Layer 5 of a small transformer language model trained on English Wikipedia (8 layers, counted from 0, width 96).
A neuron adds its activation times its output weights to the MLP's output. To switch it off is to set its activation to zero at one token and run the rest of the model.
A neuron's activation on a vector x is GELU(weights . x), where the dot is the dot product.

Input weights of the MLP neurons that the questions are about. A number n stands for (n - 128) times 0.0085.
n5: 77, 164, 113, 120, 160, 149, 121, 123, 139, 91, 137, 135, 111, 107, 185, 143, 85, 143, 159, 92, 110, 134, 132, 147, 69, 62, 139, 99, 142, 120, 124, 144, 107, 65, 112, 137, 134, 170, 98, 153, 104, 122, 174, 66, 123, 155, 159, 169, 62, 146, 143, 115, 77, 68, 149, 105, 191, 178, 161, 135, 125, 97, 116, 103, 169, 175, 147, 111, 142, 98, 91, 195, 148, 100, 100, 212, 152, 173, 136, 175, 142, 134, 152, 152, 119, 37, 113, 157, 103, 134, 98, 146, 80, 81, 112, 112
n46: 133, 108, 95, 139, 147, 166, 126, 164, 134, 151, 85, 116, 165, 110, 109, 129, 128, 125, 121, 142, 166, 108, 105, 126, 135, 96, 162, 125, 143, 121, 162, 119, 162, 87, 95, 98, 84, 145, 123, 86, 144, 137, 176, 131, 124, 100, 122, 187, 55, 11, 152, 124, 162, 133, 98, 123, 132, 102, 127, 132, 125, 23, 154, 136, 136, 138, 121, 99, 140, 152, 122, 174, 175, 171, 150, 132, 202, 164, 90, 138, 131, 86, 124, 137, 136, 93, 115, 157, 110, 137, 147, 105, 119, 73, 103, 86
n53: 179, 131, 108, 133, 80, 195, 151, 131, 175, 100, 156, 175, 122, 152, 129, 100, 153, 149, 97, 92, 134, 135, 119, 134, 85, 154, 153, 97, 100, 74, 165, 172, 104, 144, 99, 128, 148, 140, 145, 75, 117, 135, 126, 110, 80, 91, 163, 146, 115, 128, 162, 178, 134, 99, 84, 83, 142, 142, 144, 159, 131, 58, 104, 104, 178, 176, 152, 137, 171, 101, 132, 91, 132, 145, 183, 159, 135, 128, 111, 97, 152, 145, 85, 122, 145, 176, 164, 144, 90, 136, 127, 105, 87, 112, 60, 95
n73: 117, 103, 106, 183, 166, 170, 152, 80, 70, 130, 175, 113, 109, 81, 139, 125, 83, 88, 102, 95, 138, 154, 142, 133, 129, 118, 107, 160, 99, 173, 110, 190, 162, 122, 104, 105, 156, 176, 68, 115, 152, 159, 184, 63, 99, 104, 155, 99, 95, 110, 126, 113, 197, 103, 85, 201, 110, 117, 170, 100, 124, 171, 183, 179, 237, 100, 131, 156, 74, 117, 99, 130, 106, 177, 67, 178, 126, 130, 64, 148, 208, 126, 132, 132, 133, 174, 85, 160, 133, 145, 132, 98, 145, 154, 114, 136
n110: 164, 108, 140, 181, 113, 124, 139, 126, 99, 106, 239, 120, 143, 126, 120, 130, 167, 110, 119, 77, 98, 121, 85, 160, 99, 101, 116, 113, 155, 110, 202, 138, 138, 144, 181, 102, 83, 158, 157, 134, 129, 137, 112, 162, 153, 154, 100, 63, 130, 169, 149, 137, 95, 112, 89, 154, 77, 132, 148, 113, 92, 49, 129, 184, 100, 150, 127, 88, 157, 128, 141, 149, 174, 111, 122, 99, 64, 137, 114, 182, 144, 187, 92, 133, 118, 77, 124, 104, 54, 93, 161, 104, 133, 142, 141, 110
n159: 95, 109, 65, 132, 143, 164, 22, 136, 116, 144, 87, 139, 107, 80, 131, 93, 148, 131, 148, 60, 123, 98, 185, 123, 89, 138, 174, 123, 70, 162, 123, 109, 161, 169, 147, 121, 189, 189, 158, 47, 130, 147, 155, 134, 90, 129, 199, 97, 120, 80, 151, 116, 174, 158, 109, 134, 119, 112, 154, 249, 122, 126, 104, 203, 145, 91, 132, 113, 91, 98, 87, 117, 141, 177, 78, 91, 73, 157, 174, 175, 120, 92, 119, 122, 59, 123, 123, 152, 105, 159, 133, 145, 141, 141, 150, 78
n174: 129, 171, 104, 151, 164, 217, 130, 140, 129, 118, 107, 159, 135, 160, 100, 105, 122, 67, 91, 91, 140, 185, 107, 174, 147, 142, 151, 140, 124, 116, 183, 104, 135, 115, 122, 104, 105, 110, 142, 160, 61, 181, 139, 152, 185, 151, 172, 168, 127, 108, 118, 87, 110, 114, 110, 139, 137, 142, 143, 103, 109, 74, 143, 132, 125, 145, 103, 80, 168, 186, 73, 89, 139, 141, 138, 84, 92, 130, 143, 159, 142, 111, 198, 134, 71, 128, 129, 97, 101, 119, 132, 78, 174, 125, 96, 157
n188: 158, 129, 84, 138, 90, 221, 51, 182, 146, 112, 152, 163, 157, 114, 50, 139, 110, 160, 145, 88, 192, 134, 122, 179, 100, 158, 160, 115, 156, 136, 136, 132, 117, 116, 180, 141, 125, 99, 103, 136, 52, 165, 123, 65, 103, 160, 96, 174, 156, 168, 144, 190, 111, 159, 147, 85, 121, 136, 145, 82, 156, 133, 124, 123, 183, 121, 148, 143, 78, 112, 107, 162, 91, 172, 121, 153, 98, 114, 82, 173, 89, 112, 181, 136, 80, 106, 127, 122, 157, 152, 129, 63, 178, 141, 108, 159

Output weights of the MLP neurons that the questions are about. A number n stands for (n - 128) times 0.0055.
n5: 123, 99, 132, 165, 68, 180, 194, 135, 102, 103, 147, 102, 127, 115, 101, 89, 88, 75, 143, 111, 173, 117, 67, 183, 121, 70, 116, 116, 96, 130, 110, 146, 129, 50, 108, 142, 85, 85, 117, 137, 178, 141, 128, 135, 145, 179, 131, 132, 98, 178, 211, 149, 105, 116, 107, 120, 110, 179, 113, 132, 155, 152, 115, 154, 118, 155, 138, 62, 149, 121, 105, 103, 102, 132, 93, 141, 152, 146, 144, 172, 95, 134, 115, 118, 170, 132, 82, 138, 190, 157, 89, 133, 119, 156, 150, 188
n46: 118, 96, 81, 116, 75, 116, 146, 127, 84, 99, 184, 131, 101, 90, 167, 93, 139, 107, 166, 137, 140, 103, 180, 145, 64, 124, 154, 135, 132, 152, 125, 149, 148, 125, 124, 134, 142, 134, 133, 160, 109, 93, 155, 116, 98, 85, 110, 108, 148, 130, 153, 153, 85, 143, 166, 135, 132, 139, 143, 98, 130, 120, 159, 100, 95, 160, 74, 149, 113, 166, 65, 164, 142, 202, 141, 64, 181, 214, 171, 103, 156, 134, 71, 93, 162, 131, 69, 201, 140, 172, 104, 148, 126, 133, 80, 46
n53: 89, 91, 151, 213, 117, 94, 138, 150, 111, 78, 165, 100, 106, 117, 119, 151, 106, 86, 94, 209, 133, 146, 173, 128, 129, 117, 129, 143, 71, 70, 141, 82, 167, 115, 55, 153, 119, 154, 160, 145, 158, 145, 157, 194, 141, 148, 109, 81, 55, 140, 114, 138, 133, 92, 88, 134, 233, 187, 81, 73, 134, 193, 118, 109, 131, 164, 130, 78, 124, 145, 97, 79, 108, 149, 154, 127, 104, 143, 150, 83, 92, 63, 133, 174, 140, 124, 102, 164, 97, 120, 204, 172, 108, 139, 141, 167
n73: 122, 100, 159, 64, 131, 195, 128, 88, 82, 149, 131, 183, 98, 125, 122, 111, 100, 103, 188, 195, 113, 179, 75, 49, 110, 116, 118, 194, 86, 170, 145, 122, 162, 112, 147, 96, 132, 141, 91, 115, 191, 197, 161, 8, 109, 123, 78, 166, 162, 130, 163, 112, 134, 103, 99, 100, 153, 128, 134, 140, 124, 154, 219, 120, 115, 53, 162, 54, 109, 95, 167, 117, 98, 234, 80, 132, 125, 119, 116, 124, 133, 130, 212, 153, 127, 159, 95, 145, 168, 98, 104, 147, 80, 95, 145, 159
n110: 139, 118, 88, 105, 176, 139, 106, 132, 123, 122, 153, 143, 104, 144, 103, 115, 152, 122, 142, 102, 104, 153, 93, 73, 129, 156, 88, 85, 151, 164, 139, 114, 115, 136, 104, 107, 91, 93, 138, 135, 77, 100, 99, 111, 146, 141, 133, 97, 143, 113, 141, 141, 120, 146, 165, 123, 156, 117, 156, 152, 151, 125, 235, 130, 151, 168, 156, 102, 130, 87, 99, 81, 117, 117, 110, 175, 126, 129, 136, 122, 178, 127, 164, 183, 111, 121, 142, 135, 154, 109, 133, 176, 107, 141, 79, 121
n159: 54, 172, 130, 95, 80, 171, 150, 163, 149, 118, 49, 87, 182, 141, 156, 92, 122, 177, 135, 212, 119, 158, 46, 117, 111, 116, 140, 112, 196, 45, 71, 100, 135, 110, 148, 203, 110, 124, 149, 101, 192, 85, 200, 82, 179, 155, 110, 22, 203, 78, 169, 184, 147, 152, 125, 132, 25, 132, 81, 156, 179, 115, 85, 120, 160, 96, 157, 146, 138, 87, 80, 185, 195, 168, 62, 163, 115, 104, 148, 161, 94, 161, 145, 126, 164, 150, 34, 137, 74, 185, 110, 94, 138, 165, 149, 76
n174: 101, 154, 103, 133, 149, 104, 161, 132, 120, 100, 121, 180, 104, 182, 178, 125, 124, 80, 152, 137, 143, 155, 149, 85, 135, 174, 195, 174, 151, 143, 29, 183, 116, 129, 191, 80, 115, 132, 180, 112, 149, 119, 144, 144, 80, 107, 126, 70, 164, 71, 166, 141, 128, 150, 74, 116, 196, 86, 117, 138, 39, 169, 82, 80, 157, 119, 159, 102, 130, 103, 114, 122, 184, 106, 136, 122, 111, 91, 125, 126, 205, 119, 100, 93, 148, 107, 136, 109, 110, 133, 92, 145, 127, 118, 81, 105
n188: 119, 110, 142, 110, 137, 96, 158, 166, 152, 156, 66, 109, 93, 92, 82, 186, 127, 155, 121, 87, 109, 106, 143, 90, 91, 137, 136, 129, 100, 161, 127, 105, 99, 190, 135, 147, 113, 124, 111, 112, 99, 105, 103, 100, 145, 135, 136, 104, 173, 141, 122, 158, 101, 84, 170, 116, 90, 124, 162, 201, 194, 164, 244, 106, 126, 95, 147, 96, 147, 97, 81, 126, 139, 198, 114, 164, 100, 109, 117, 174, 141, 123, 116, 178, 124, 130, 77, 106, 121, 143, 136, 178, 161, 85, 179, 92

Each question names a token from some text and the token that comes next. It shows the vector x that enters the MLP there. A number n stands for (n - 128) times 0.06.

Then comes g, the gradient of the next token's log-probability with respect to the MLP's output, scaled to length 1. A neuron's effect is roughly proportional to its activation times (output weights . g). A number n stands for (n - 128) times 0.0042.

" W", then "r"
x: 138, 120, 87, 148, 162, 112, 118, 139, 166, 115, 182, 150, 142, 109, 100, 112, 133, 117, 124, 135, 165, 144, 128, 163, 127, 93, 123, 117, 125, 128, 114, 61, 91, 144, 124, 121, 132, 122, 101, 127, 115, 128, 93, 94, 125, 146, 79, 81, 151, 166, 101, 94, 122, 132, 61, 147, 102, 170, 135, 129, 129, 177, 83, 110, 124, 113, 128, 94, 150, 137, 128, 152, 164, 131, 152, 122, 140, 149, 142, 157, 117, 88, 131, 153, 170, 122, 132, 115, 120, 140, 129, 209, 151, 132, 89, 155
g: 122, 90, 124, 155, 125, 134, 118, 117, 110, 124, 157, 175, 120, 131, 109, 134, 134, 115, 127, 162, 119, 143, 138, 123, 131, 134, 108, 146, 143, 111, 100, 158, 118, 118, 103, 149, 144, 191, 131, 123, 106, 136, 125, 131, 141, 67, 129, 107, 143, 90, 157, 113, 154, 87, 169, 135, 117, 95, 85, 111, 158, 94, 171, 126, 149, 110, 105, 152, 140, 121, 127, 152, 87, 98, 118, 98, 123, 108, 110, 144, 143, 83, 133, 107, 162, 163, 171, 131, 142, 88, 189, 151, 137, 122, 113, 144
Which neuron, switched off, lowers the next token's probability most? n110

"qu", then "ip"
x: 113, 90, 79, 127, 160, 117, 115, 96, 150, 143, 101, 115, 144, 131, 100, 153, 119, 142, 137, 152, 130, 139, 108, 130, 148, 123, 90, 126, 149, 148, 116, 63, 124, 134, 151, 134, 165, 73, 124, 156, 149, 157, 135, 127, 129, 107, 69, 113, 144, 135, 144, 137, 106, 140, 77, 149, 124, 172, 100, 185, 121, 131, 106, 89, 102, 172, 100, 127, 107, 132, 146, 126, 131, 176, 117, 131, 156, 133, 147, 130, 95, 124, 123, 138, 159, 124, 120, 96, 119, 140, 165, 224, 134, 87, 112, 122
g: 153, 122, 90, 190, 157, 112, 168, 155, 146, 183, 135, 131, 135, 90, 102, 149, 102, 170, 142, 132, 153, 169, 116, 127, 125, 125, 127, 145, 170, 125, 118, 165, 160, 116, 125, 113, 79, 117, 151, 137, 152, 107, 134, 132, 153, 144, 120, 105, 127, 120, 91, 132, 125, 156, 122, 135, 120, 134, 98, 148, 111, 116, 133, 155, 153, 112, 125, 93, 159, 113, 139, 98, 110, 101, 134, 120, 92, 155, 124, 73, 85, 143, 81, 129, 83, 129, 125, 135, 96, 117, 142, 150, 92, 147, 127, 108
Which neuron, switched off, raises the next token's probability most? n46

" T", then "h"
x: 127, 114, 100, 138, 151, 115, 120, 120, 163, 108, 181, 146, 107, 111, 103, 155, 134, 119, 152, 165, 124, 169, 124, 143, 147, 135, 102, 135, 131, 93, 116, 81, 118, 135, 146, 109, 108, 108, 97, 155, 135, 116, 113, 104, 119, 139, 81, 53, 122, 143, 78, 120, 164, 135, 67, 138, 109, 157, 131, 150, 138, 178, 92, 113, 91, 148, 103, 62, 162, 144, 128, 119, 159, 148, 131, 119, 179, 147, 112, 154, 92, 99, 122, 128, 157, 128, 128, 126, 130, 130, 122, 204, 163, 161, 113, 157
g: 143, 168, 88, 105, 130, 118, 165, 117, 116, 132, 113, 163, 95, 118, 161, 100, 126, 171, 98, 135, 145, 138, 78, 113, 118, 174, 142, 145, 155, 113, 138, 86, 168, 131, 154, 110, 115, 100, 124, 125, 154, 148, 136, 118, 158, 159, 149, 120, 131, 172, 145, 127, 127, 153, 134, 113, 135, 108, 150, 83, 133, 129, 165, 128, 108, 91, 132, 68, 147, 108, 127, 134, 112, 158, 191, 130, 116, 107, 95, 136, 82, 131, 133, 121, 143, 116, 104, 98, 117, 150, 141, 95, 100, 118, 117, 152
Which neuron, switched off, lowers the next token's probability most? n110

"ur", then "t"
x: 98, 112, 113, 141, 137, 146, 114, 143, 139, 131, 121, 135, 113, 116, 106, 160, 163, 134, 153, 94, 137, 121, 128, 133, 124, 120, 73, 175, 136, 160, 115, 123, 100, 106, 138, 164, 139, 145, 126, 123, 136, 155, 108, 80, 109, 112, 64, 161, 140, 137, 139, 124, 113, 96, 94, 163, 137, 131, 150, 115, 116, 171, 120, 97, 109, 97, 113, 80, 151, 162, 120, 89, 118, 168, 132, 157, 118, 100, 151, 157, 133, 150, 86, 165, 172, 109, 110, 128, 103, 126, 116, 223, 145, 143, 95, 124
g: 139, 177, 148, 129, 109, 109, 167, 111, 130, 124, 129, 147, 143, 122, 149, 145, 99, 156, 95, 77, 127, 123, 100, 135, 153, 124, 105, 129, 137, 140, 117, 145, 143, 79, 127, 124, 116, 104, 104, 131, 103, 131, 102, 105, 119, 144, 149, 160, 117, 116, 145, 127, 107, 62, 151, 154, 140, 120, 123, 157, 134, 126, 191, 117, 174, 109, 103, 95, 140, 112, 139, 148, 106, 123, 130, 136, 139, 124, 127, 146, 136, 101, 141, 140, 130, 89, 146, 106, 140, 114, 88, 73, 180, 127, 189, 167
Which two neurons, each switched off alone, lower its probability most, in order? n5, n73

" d", then "i"
x: 131, 141, 79, 142, 139, 158, 93, 158, 132, 143, 150, 140, 115, 104, 111, 148, 132, 123, 133, 155, 155, 112, 117, 155, 152, 134, 122, 141, 138, 129, 112, 114, 86, 87, 143, 142, 123, 63, 101, 158, 134, 138, 162, 99, 113, 114, 52, 94, 130, 111, 154, 126, 127, 135, 103, 137, 112, 159, 109, 151, 141, 139, 85, 88, 116, 140, 126, 94, 127, 158, 122, 126, 163, 153, 115, 125, 167, 140, 150, 156, 127, 111, 125, 162, 163, 106, 116, 115, 115, 131, 146, 236, 116, 128, 87, 106
g: 88, 108, 110, 110, 95, 108, 90, 98, 150, 111, 98, 130, 112, 110, 140, 116, 151, 103, 140, 125, 101, 131, 183, 146, 105, 146, 175, 135, 114, 193, 90, 122, 137, 140, 134, 100, 109, 95, 133, 124, 137, 119, 156, 175, 128, 128, 128, 150, 175, 110, 119, 103, 115, 111, 124, 148, 159, 118, 152, 170, 98, 162, 127, 100, 127, 155, 149, 137, 96, 161, 118, 148, 145, 153, 121, 93, 150, 109, 153, 109, 144, 141, 85, 134, 134, 147, 91, 152, 106, 110, 103, 129, 128, 181, 132, 128
Which neuron, switched off, lowers the next token's probability most? n46

" the", then "m"
x: 99, 122, 86, 150, 142, 153, 143, 117, 150, 147, 155, 132, 133, 128, 126, 136, 165, 125, 116, 135, 165, 112, 125, 142, 135, 131, 96, 145, 104, 70, 87, 107, 94, 115, 145, 114, 141, 85, 91, 113, 159, 151, 138, 118, 109, 120, 41, 78, 139, 161, 134, 136, 131, 100, 66, 167, 109, 165, 128, 154, 135, 170, 127, 115, 118, 128, 141, 129, 134, 145, 119, 114, 137, 148, 127, 146, 145, 112, 115, 157, 117, 101, 123, 155, 197, 118, 123, 144, 112, 133, 115, 196, 126, 128, 114, 135
g: 142, 102, 171, 167, 141, 147, 127, 138, 143, 116, 93, 87, 131, 116, 115, 141, 148, 116, 94, 100, 105, 90, 110, 122, 154, 153, 132, 162, 94, 145, 119, 114, 125, 162, 173, 121, 122, 144, 126, 124, 91, 136, 137, 119, 96, 123, 129, 87, 152, 121, 129, 132, 101, 108, 169, 153, 136, 80, 145, 160, 127, 140, 199, 133, 161, 108, 175, 108, 126, 137, 140, 146, 130, 140, 70, 81, 109, 132, 92, 123, 157, 103, 93, 102, 139, 117, 159, 133, 129, 141, 152, 108, 129, 138, 143, 127
Which neuron, switched off, lowers the next token's probability most? n73

" that", then " "
x: 130, 133, 105, 129, 115, 141, 117, 123, 141, 147, 125, 143, 127, 137, 98, 140, 133, 133, 107, 113, 138, 108, 131, 143, 145, 124, 74, 155, 136, 110, 99, 101, 94, 103, 152, 122, 116, 94, 97, 133, 158, 148, 134, 119, 103, 120, 82, 124, 129, 153, 124, 128, 107, 122, 68, 151, 135, 185, 127, 121, 104, 154, 46, 102, 134, 121, 131, 102, 142, 129, 129, 93, 146, 131, 131, 115, 147, 133, 103, 169, 117, 116, 134, 148, 215, 136, 122, 143, 108, 145, 124, 212, 165, 167, 111, 151
g: 160, 114, 137, 101, 177, 117, 128, 119, 117, 98, 152, 99, 102, 115, 101, 141, 147, 122, 131, 131, 129, 154, 158, 70, 122, 120, 156, 164, 141, 140, 117, 129, 120, 115, 100, 71, 145, 146, 149, 140, 122, 134, 104, 137, 118, 136, 108, 130, 145, 145, 132, 155, 82, 106, 87, 159, 79, 115, 106, 176, 144, 114, 152, 138, 123, 83, 151, 139, 135, 155, 73, 181, 149, 147, 121, 131, 141, 102, 93, 142, 168, 165, 131, 109, 130, 139, 123, 147, 130, 88, 99, 139, 134, 126, 119, 157
Which neuron, switched off, lowers the next token's probability most? n188

" the", then " m"
x: 133, 120, 88, 143, 144, 139, 148, 116, 159, 145, 157, 132, 128, 134, 115, 129, 148, 145, 117, 131, 140, 103, 116, 137, 134, 116, 103, 152, 121, 95, 97, 111, 97, 96, 143, 96, 116, 79, 113, 126, 143, 134, 141, 128, 99, 112, 60, 80, 137, 158, 123, 111, 138, 120, 61, 159, 123, 197, 130, 139, 116, 152, 105, 104, 156, 129, 126, 116, 138, 132, 118, 113, 130, 150, 131, 133, 141, 138, 113, 169, 132, 93, 120, 151, 207, 130, 121, 129, 105, 155, 124, 205, 126, 152, 101, 129
g: 126, 153, 129, 87, 110, 129, 100, 166, 125, 123, 135, 110, 145, 182, 141, 177, 134, 146, 129, 148, 145, 117, 125, 122, 92, 83, 120, 126, 146, 100, 107, 118, 124, 90, 92, 132, 104, 111, 127, 101, 163, 163, 118, 162, 150, 90, 136, 170, 91, 157, 143, 147, 154, 100, 119, 131, 108, 141, 135, 91, 129, 123, 82, 124, 144, 141, 154, 121, 100, 113, 140, 108, 119, 179, 189, 155, 103, 143, 105, 97, 105, 131, 115, 117, 140, 140, 125, 98, 114, 142, 139, 136, 141, 104, 136, 186
Which neuron, switched off, lowers the next token's probability most? n53

" the", then " in"
x: 107, 122, 88, 147, 147, 145, 138, 118, 157, 139, 139, 126, 134, 125, 113, 138, 141, 129, 101, 124, 147, 111, 120, 134, 130, 128, 89, 147, 116, 99, 103, 122, 100, 113, 155, 107, 134, 77, 106, 120, 152, 145, 114, 111, 108, 124, 69, 76, 143, 155, 138, 119, 143, 108, 57, 156, 106, 198, 143, 144, 117, 149, 115, 103, 148, 128, 132, 118, 142, 144, 120, 118, 124, 148, 123, 146, 133, 122, 114, 157, 121, 106, 123, 142, 218, 112, 122, 140, 103, 144, 122, 220, 132, 142, 112, 149
g: 100, 146, 130, 137, 146, 86, 91, 123, 130, 152, 134, 147, 124, 129, 112, 162, 93, 112, 155, 84, 115, 117, 143, 103, 122, 134, 113, 100, 191, 110, 183, 128, 120, 107, 135, 132, 162, 100, 148, 127, 160, 146, 133, 154, 88, 163, 139, 180, 155, 103, 155, 118, 141, 137, 87, 81, 144, 136, 73, 117, 100, 155, 136, 110, 116, 112, 143, 142, 129, 117, 134, 87, 119, 110, 159, 161, 129, 133, 155, 126, 127, 122, 157, 151, 145, 125, 110, 114, 103, 158, 144, 112, 91, 105, 100, 154
Which two neurons, each switched off alone, lower its probability most, in order? n73, n53

"an", then "y"
x: 141, 159, 110, 130, 121, 143, 117, 96, 192, 111, 113, 129, 119, 119, 100, 161, 167, 147, 127, 114, 161, 106, 126, 110, 111, 126, 105, 157, 147, 121, 113, 159, 128, 117, 129, 156, 146, 122, 117, 148, 120, 140, 113, 135, 132, 119, 64, 112, 142, 136, 159, 73, 146, 129, 45, 150, 144, 174, 128, 114, 98, 140, 82, 108, 101, 94, 129, 86, 165, 124, 134, 78, 150, 168, 106, 173, 114, 129, 162, 160, 138, 137, 113, 150, 143, 133, 121, 105, 125, 130, 142, 194, 146, 122, 88, 95
g: 72, 100, 128, 165, 126, 142, 146, 127, 137, 104, 140, 164, 169, 156, 145, 90, 148, 115, 153, 132, 123, 144, 105, 133, 142, 157, 85, 123, 146, 102, 132, 125, 138, 171, 103, 134, 133, 139, 132, 107, 123, 132, 140, 119, 135, 129, 144, 96, 122, 83, 118, 119, 92, 123, 116, 118, 136, 155, 154, 109, 114, 100, 126, 145, 160, 107, 127, 83, 116, 195, 176, 122, 158, 129, 132, 116, 164, 97, 138, 126, 103, 134, 156, 167, 108, 101, 79, 132, 148, 121, 105, 125, 94, 184, 103, 104
Which two neurons, each switched off alone, lower its probability most, in order? n53, n110

"n", then "a"
x: 138, 145, 123, 143, 141, 81, 127, 123, 151, 172, 125, 149, 109, 145, 107, 144, 128, 138, 141, 130, 106, 133, 138, 123, 141, 104, 52, 113, 155, 147, 102, 120, 133, 142, 131, 133, 121, 140, 105, 109, 111, 114, 93, 139, 128, 141, 96, 129, 128, 147, 115, 107, 114, 108, 35, 134, 115, 158, 151, 144, 156, 148, 19, 131, 93, 102, 114, 88, 160, 132, 81, 98, 169, 166, 107, 155, 160, 171, 124, 133, 128, 139, 129, 171, 178, 131, 115, 126, 118, 143, 127, 170, 141, 129, 99, 154
g: 115, 116, 138, 168, 92, 159, 115, 108, 127, 133, 155, 148, 137, 123, 97, 107, 104, 99, 109, 132, 101, 130, 125, 158, 125, 131, 167, 73, 124, 184, 119, 106, 116, 118, 172, 133, 138, 128, 106, 145, 99, 74, 148, 98, 122, 137, 102, 96, 128, 134, 163, 86, 164, 110, 114, 102, 167, 100, 154, 142, 131, 154, 169, 145, 91, 155, 127, 150, 117, 169, 104, 127, 108, 138, 87, 166, 112, 171, 102, 137, 123, 154, 120, 136, 109, 117, 134, 141, 154, 165, 132, 138, 124, 142, 124, 96
Which two neurons, each switched off alone, lower its probability most, in order? n110, n5

"es", then "ig"
x: 116, 150, 99, 61, 147, 163, 112, 127, 135, 182, 121, 121, 158, 146, 80, 144, 165, 123, 139, 141, 160, 132, 111, 152, 152, 147, 122, 138, 125, 165, 113, 103, 109, 105, 143, 146, 145, 97, 93, 142, 144, 113, 106, 112, 131, 100, 62, 127, 135, 139, 103, 124, 101, 140, 70, 134, 128, 185, 113, 146, 143, 113, 114, 95, 128, 116, 132, 97, 152, 130, 137, 114, 126, 148, 132, 132, 126, 150, 109, 140, 153, 161, 117, 174, 169, 94, 101, 98, 86, 121, 171, 193, 118, 106, 132, 108
g: 126, 127, 137, 137, 126, 143, 138, 149, 111, 140, 145, 90, 114, 150, 154, 101, 95, 93, 130, 149, 143, 89, 106, 158, 103, 112, 132, 95, 116, 123, 138, 100, 115, 92, 105, 117, 142, 110, 117, 164, 154, 121, 144, 135, 45, 141, 153, 133, 126, 121, 132, 145, 111, 116, 68, 110, 126, 136, 176, 145, 104, 181, 131, 134, 153, 157, 112, 136, 137, 170, 138, 78, 159, 143, 150, 124, 145, 172, 144, 119, 95, 178, 132, 152, 96, 102, 126, 145, 126, 151, 106, 137, 129, 123, 140, 95
Which neuron, switched off, raises the next token's probability most? n188

"as", then "k"
x: 136, 161, 97, 95, 141, 138, 145, 108, 170, 121, 125, 126, 112, 119, 106, 138, 134, 151, 137, 127, 113, 133, 117, 101, 118, 126, 139, 189, 146, 104, 136, 73, 103, 126, 126, 159, 161, 102, 95, 145, 109, 132, 140, 129, 152, 121, 75, 121, 135, 163, 140, 84, 136, 164, 64, 148, 132, 154, 116, 109, 129, 200, 92, 123, 88, 109, 133, 78, 121, 140, 106, 93, 182, 152, 133, 141, 145, 142, 142, 147, 107, 85, 98, 167, 125, 169, 127, 99, 117, 133, 175, 159, 160, 154, 102, 110
g: 125, 130, 147, 138, 172, 71, 94, 137, 145, 131, 103, 95, 131, 163, 142, 119, 143, 126, 137, 111, 136, 157, 142, 141, 103, 111, 110, 180, 161, 140, 95, 144, 147, 102, 114, 93, 128, 100, 110, 90, 82, 156, 114, 90, 152, 75, 130, 103, 114, 127, 111, 168, 106, 165, 125, 169, 179, 142, 111, 100, 140, 117, 128, 143, 132, 140, 130, 118, 164, 149, 152, 140, 138, 146, 117, 132, 134, 108, 110, 120, 114, 103, 162, 137, 114, 137, 88, 139, 90, 117, 110, 135, 180, 143, 164, 114
Which neuron, switched off, lowers the next token's probability most? n174

" a", then " w"
x: 119, 147, 105, 106, 117, 163, 145, 118, 121, 145, 148, 137, 134, 129, 95, 161, 149, 126, 103, 162, 151, 120, 102, 118, 152, 147, 123, 153, 140, 130, 104, 108, 94, 95, 129, 117, 124, 106, 124, 125, 153, 154, 115, 116, 132, 81, 44, 108, 152, 144, 145, 130, 126, 89, 82, 148, 97, 181, 104, 151, 128, 132, 132, 114, 146, 107, 151, 77, 145, 134, 116, 104, 139, 135, 134, 168, 138, 149, 124, 151, 126, 112, 123, 154, 187, 122, 127, 132, 82, 117, 160, 227, 151, 120, 110, 99
g: 115, 111, 126, 91, 94, 159, 131, 121, 150, 130, 106, 107, 136, 122, 169, 121, 97, 128, 106, 139, 141, 154, 142, 137, 68, 120, 117, 128, 147, 101, 104, 117, 147, 107, 121, 113, 128, 97, 124, 121, 136, 175, 130, 134, 116, 135, 165, 122, 133, 115, 135, 139, 136, 140, 95, 109, 165, 151, 137, 93, 116, 117, 92, 134, 153, 127, 131, 145, 114, 113, 128, 148, 130, 88, 248, 144, 132, 153, 114, 108, 111, 158, 131, 145, 177, 131, 110, 135, 120, 130, 85, 130, 110, 136, 115, 175
Which neuron, switched off, lowers the next token's probability most? n53

"n", then "an"
x: 132, 142, 97, 163, 147, 108, 101, 93, 146, 136, 138, 143, 106, 132, 115, 184, 131, 103, 82, 142, 158, 134, 122, 114, 121, 121, 111, 131, 132, 119, 136, 93, 89, 136, 113, 143, 130, 114, 95, 127, 139, 126, 122, 179, 117, 101, 63, 130, 107, 126, 141, 105, 117, 132, 69, 140, 97, 146, 135, 175, 125, 98, 106, 104, 133, 109, 186, 102, 117, 137, 126, 70, 146, 183, 110, 136, 164, 165, 140, 159, 125, 151, 132, 149, 182, 136, 142, 129, 118, 151, 100, 194, 138, 119, 121, 124
g: 78, 124, 120, 154, 92, 138, 66, 125, 137, 120, 173, 110, 163, 108, 117, 165, 118, 80, 180, 200, 146, 98, 126, 134, 130, 166, 124, 92, 101, 145, 94, 141, 105, 133, 135, 117, 117, 157, 115, 115, 91, 148, 120, 142, 111, 173, 134, 150, 121, 110, 118, 129, 148, 138, 128, 110, 82, 143, 162, 81, 117, 129, 125, 99, 132, 168, 110, 152, 142, 151, 148, 133, 120, 130, 141, 126, 131, 134, 149, 156, 96, 121, 124, 167, 118, 133, 151, 127, 146, 129, 105, 123, 100, 144, 110, 105
Which neuron, switched off, lowers the next token's probability most? n46

"es", then " are"
x: 128, 165, 118, 116, 108, 134, 130, 131, 158, 126, 118, 100, 155, 138, 102, 146, 122, 131, 110, 131, 142, 117, 91, 92, 119, 135, 104, 158, 99, 127, 142, 100, 113, 131, 135, 140, 139, 96, 96, 166, 144, 122, 134, 140, 109, 104, 82, 139, 139, 158, 104, 102, 146, 144, 74, 143, 158, 183, 116, 110, 135, 118, 61, 86, 128, 88, 150, 125, 141, 137, 125, 95, 132, 155, 151, 117, 98, 151, 120, 181, 128, 146, 126, 145, 162, 121, 93, 112, 90, 148, 144, 223, 148, 144, 99, 145
g: 107, 127, 121, 117, 124, 124, 144, 101, 123, 110, 164, 149, 142, 148, 125, 129, 112, 163, 129, 115, 125, 190, 140, 118, 176, 103, 83, 164, 94, 158, 117, 122, 158, 139, 97, 123, 104, 117, 112, 95, 137, 87, 176, 148, 127, 149, 115, 110, 64, 109, 153, 150, 143, 153, 125, 170, 113, 149, 116, 107, 78, 133, 72, 153, 124, 113, 146, 123, 84, 105, 113, 141, 139, 157, 111, 106, 140, 138, 114, 128, 133, 144, 116, 94, 124, 141, 121, 141, 148, 117, 127, 187, 123, 157, 137, 146
Which neuron, switched off, lowers the next token's probability most? n174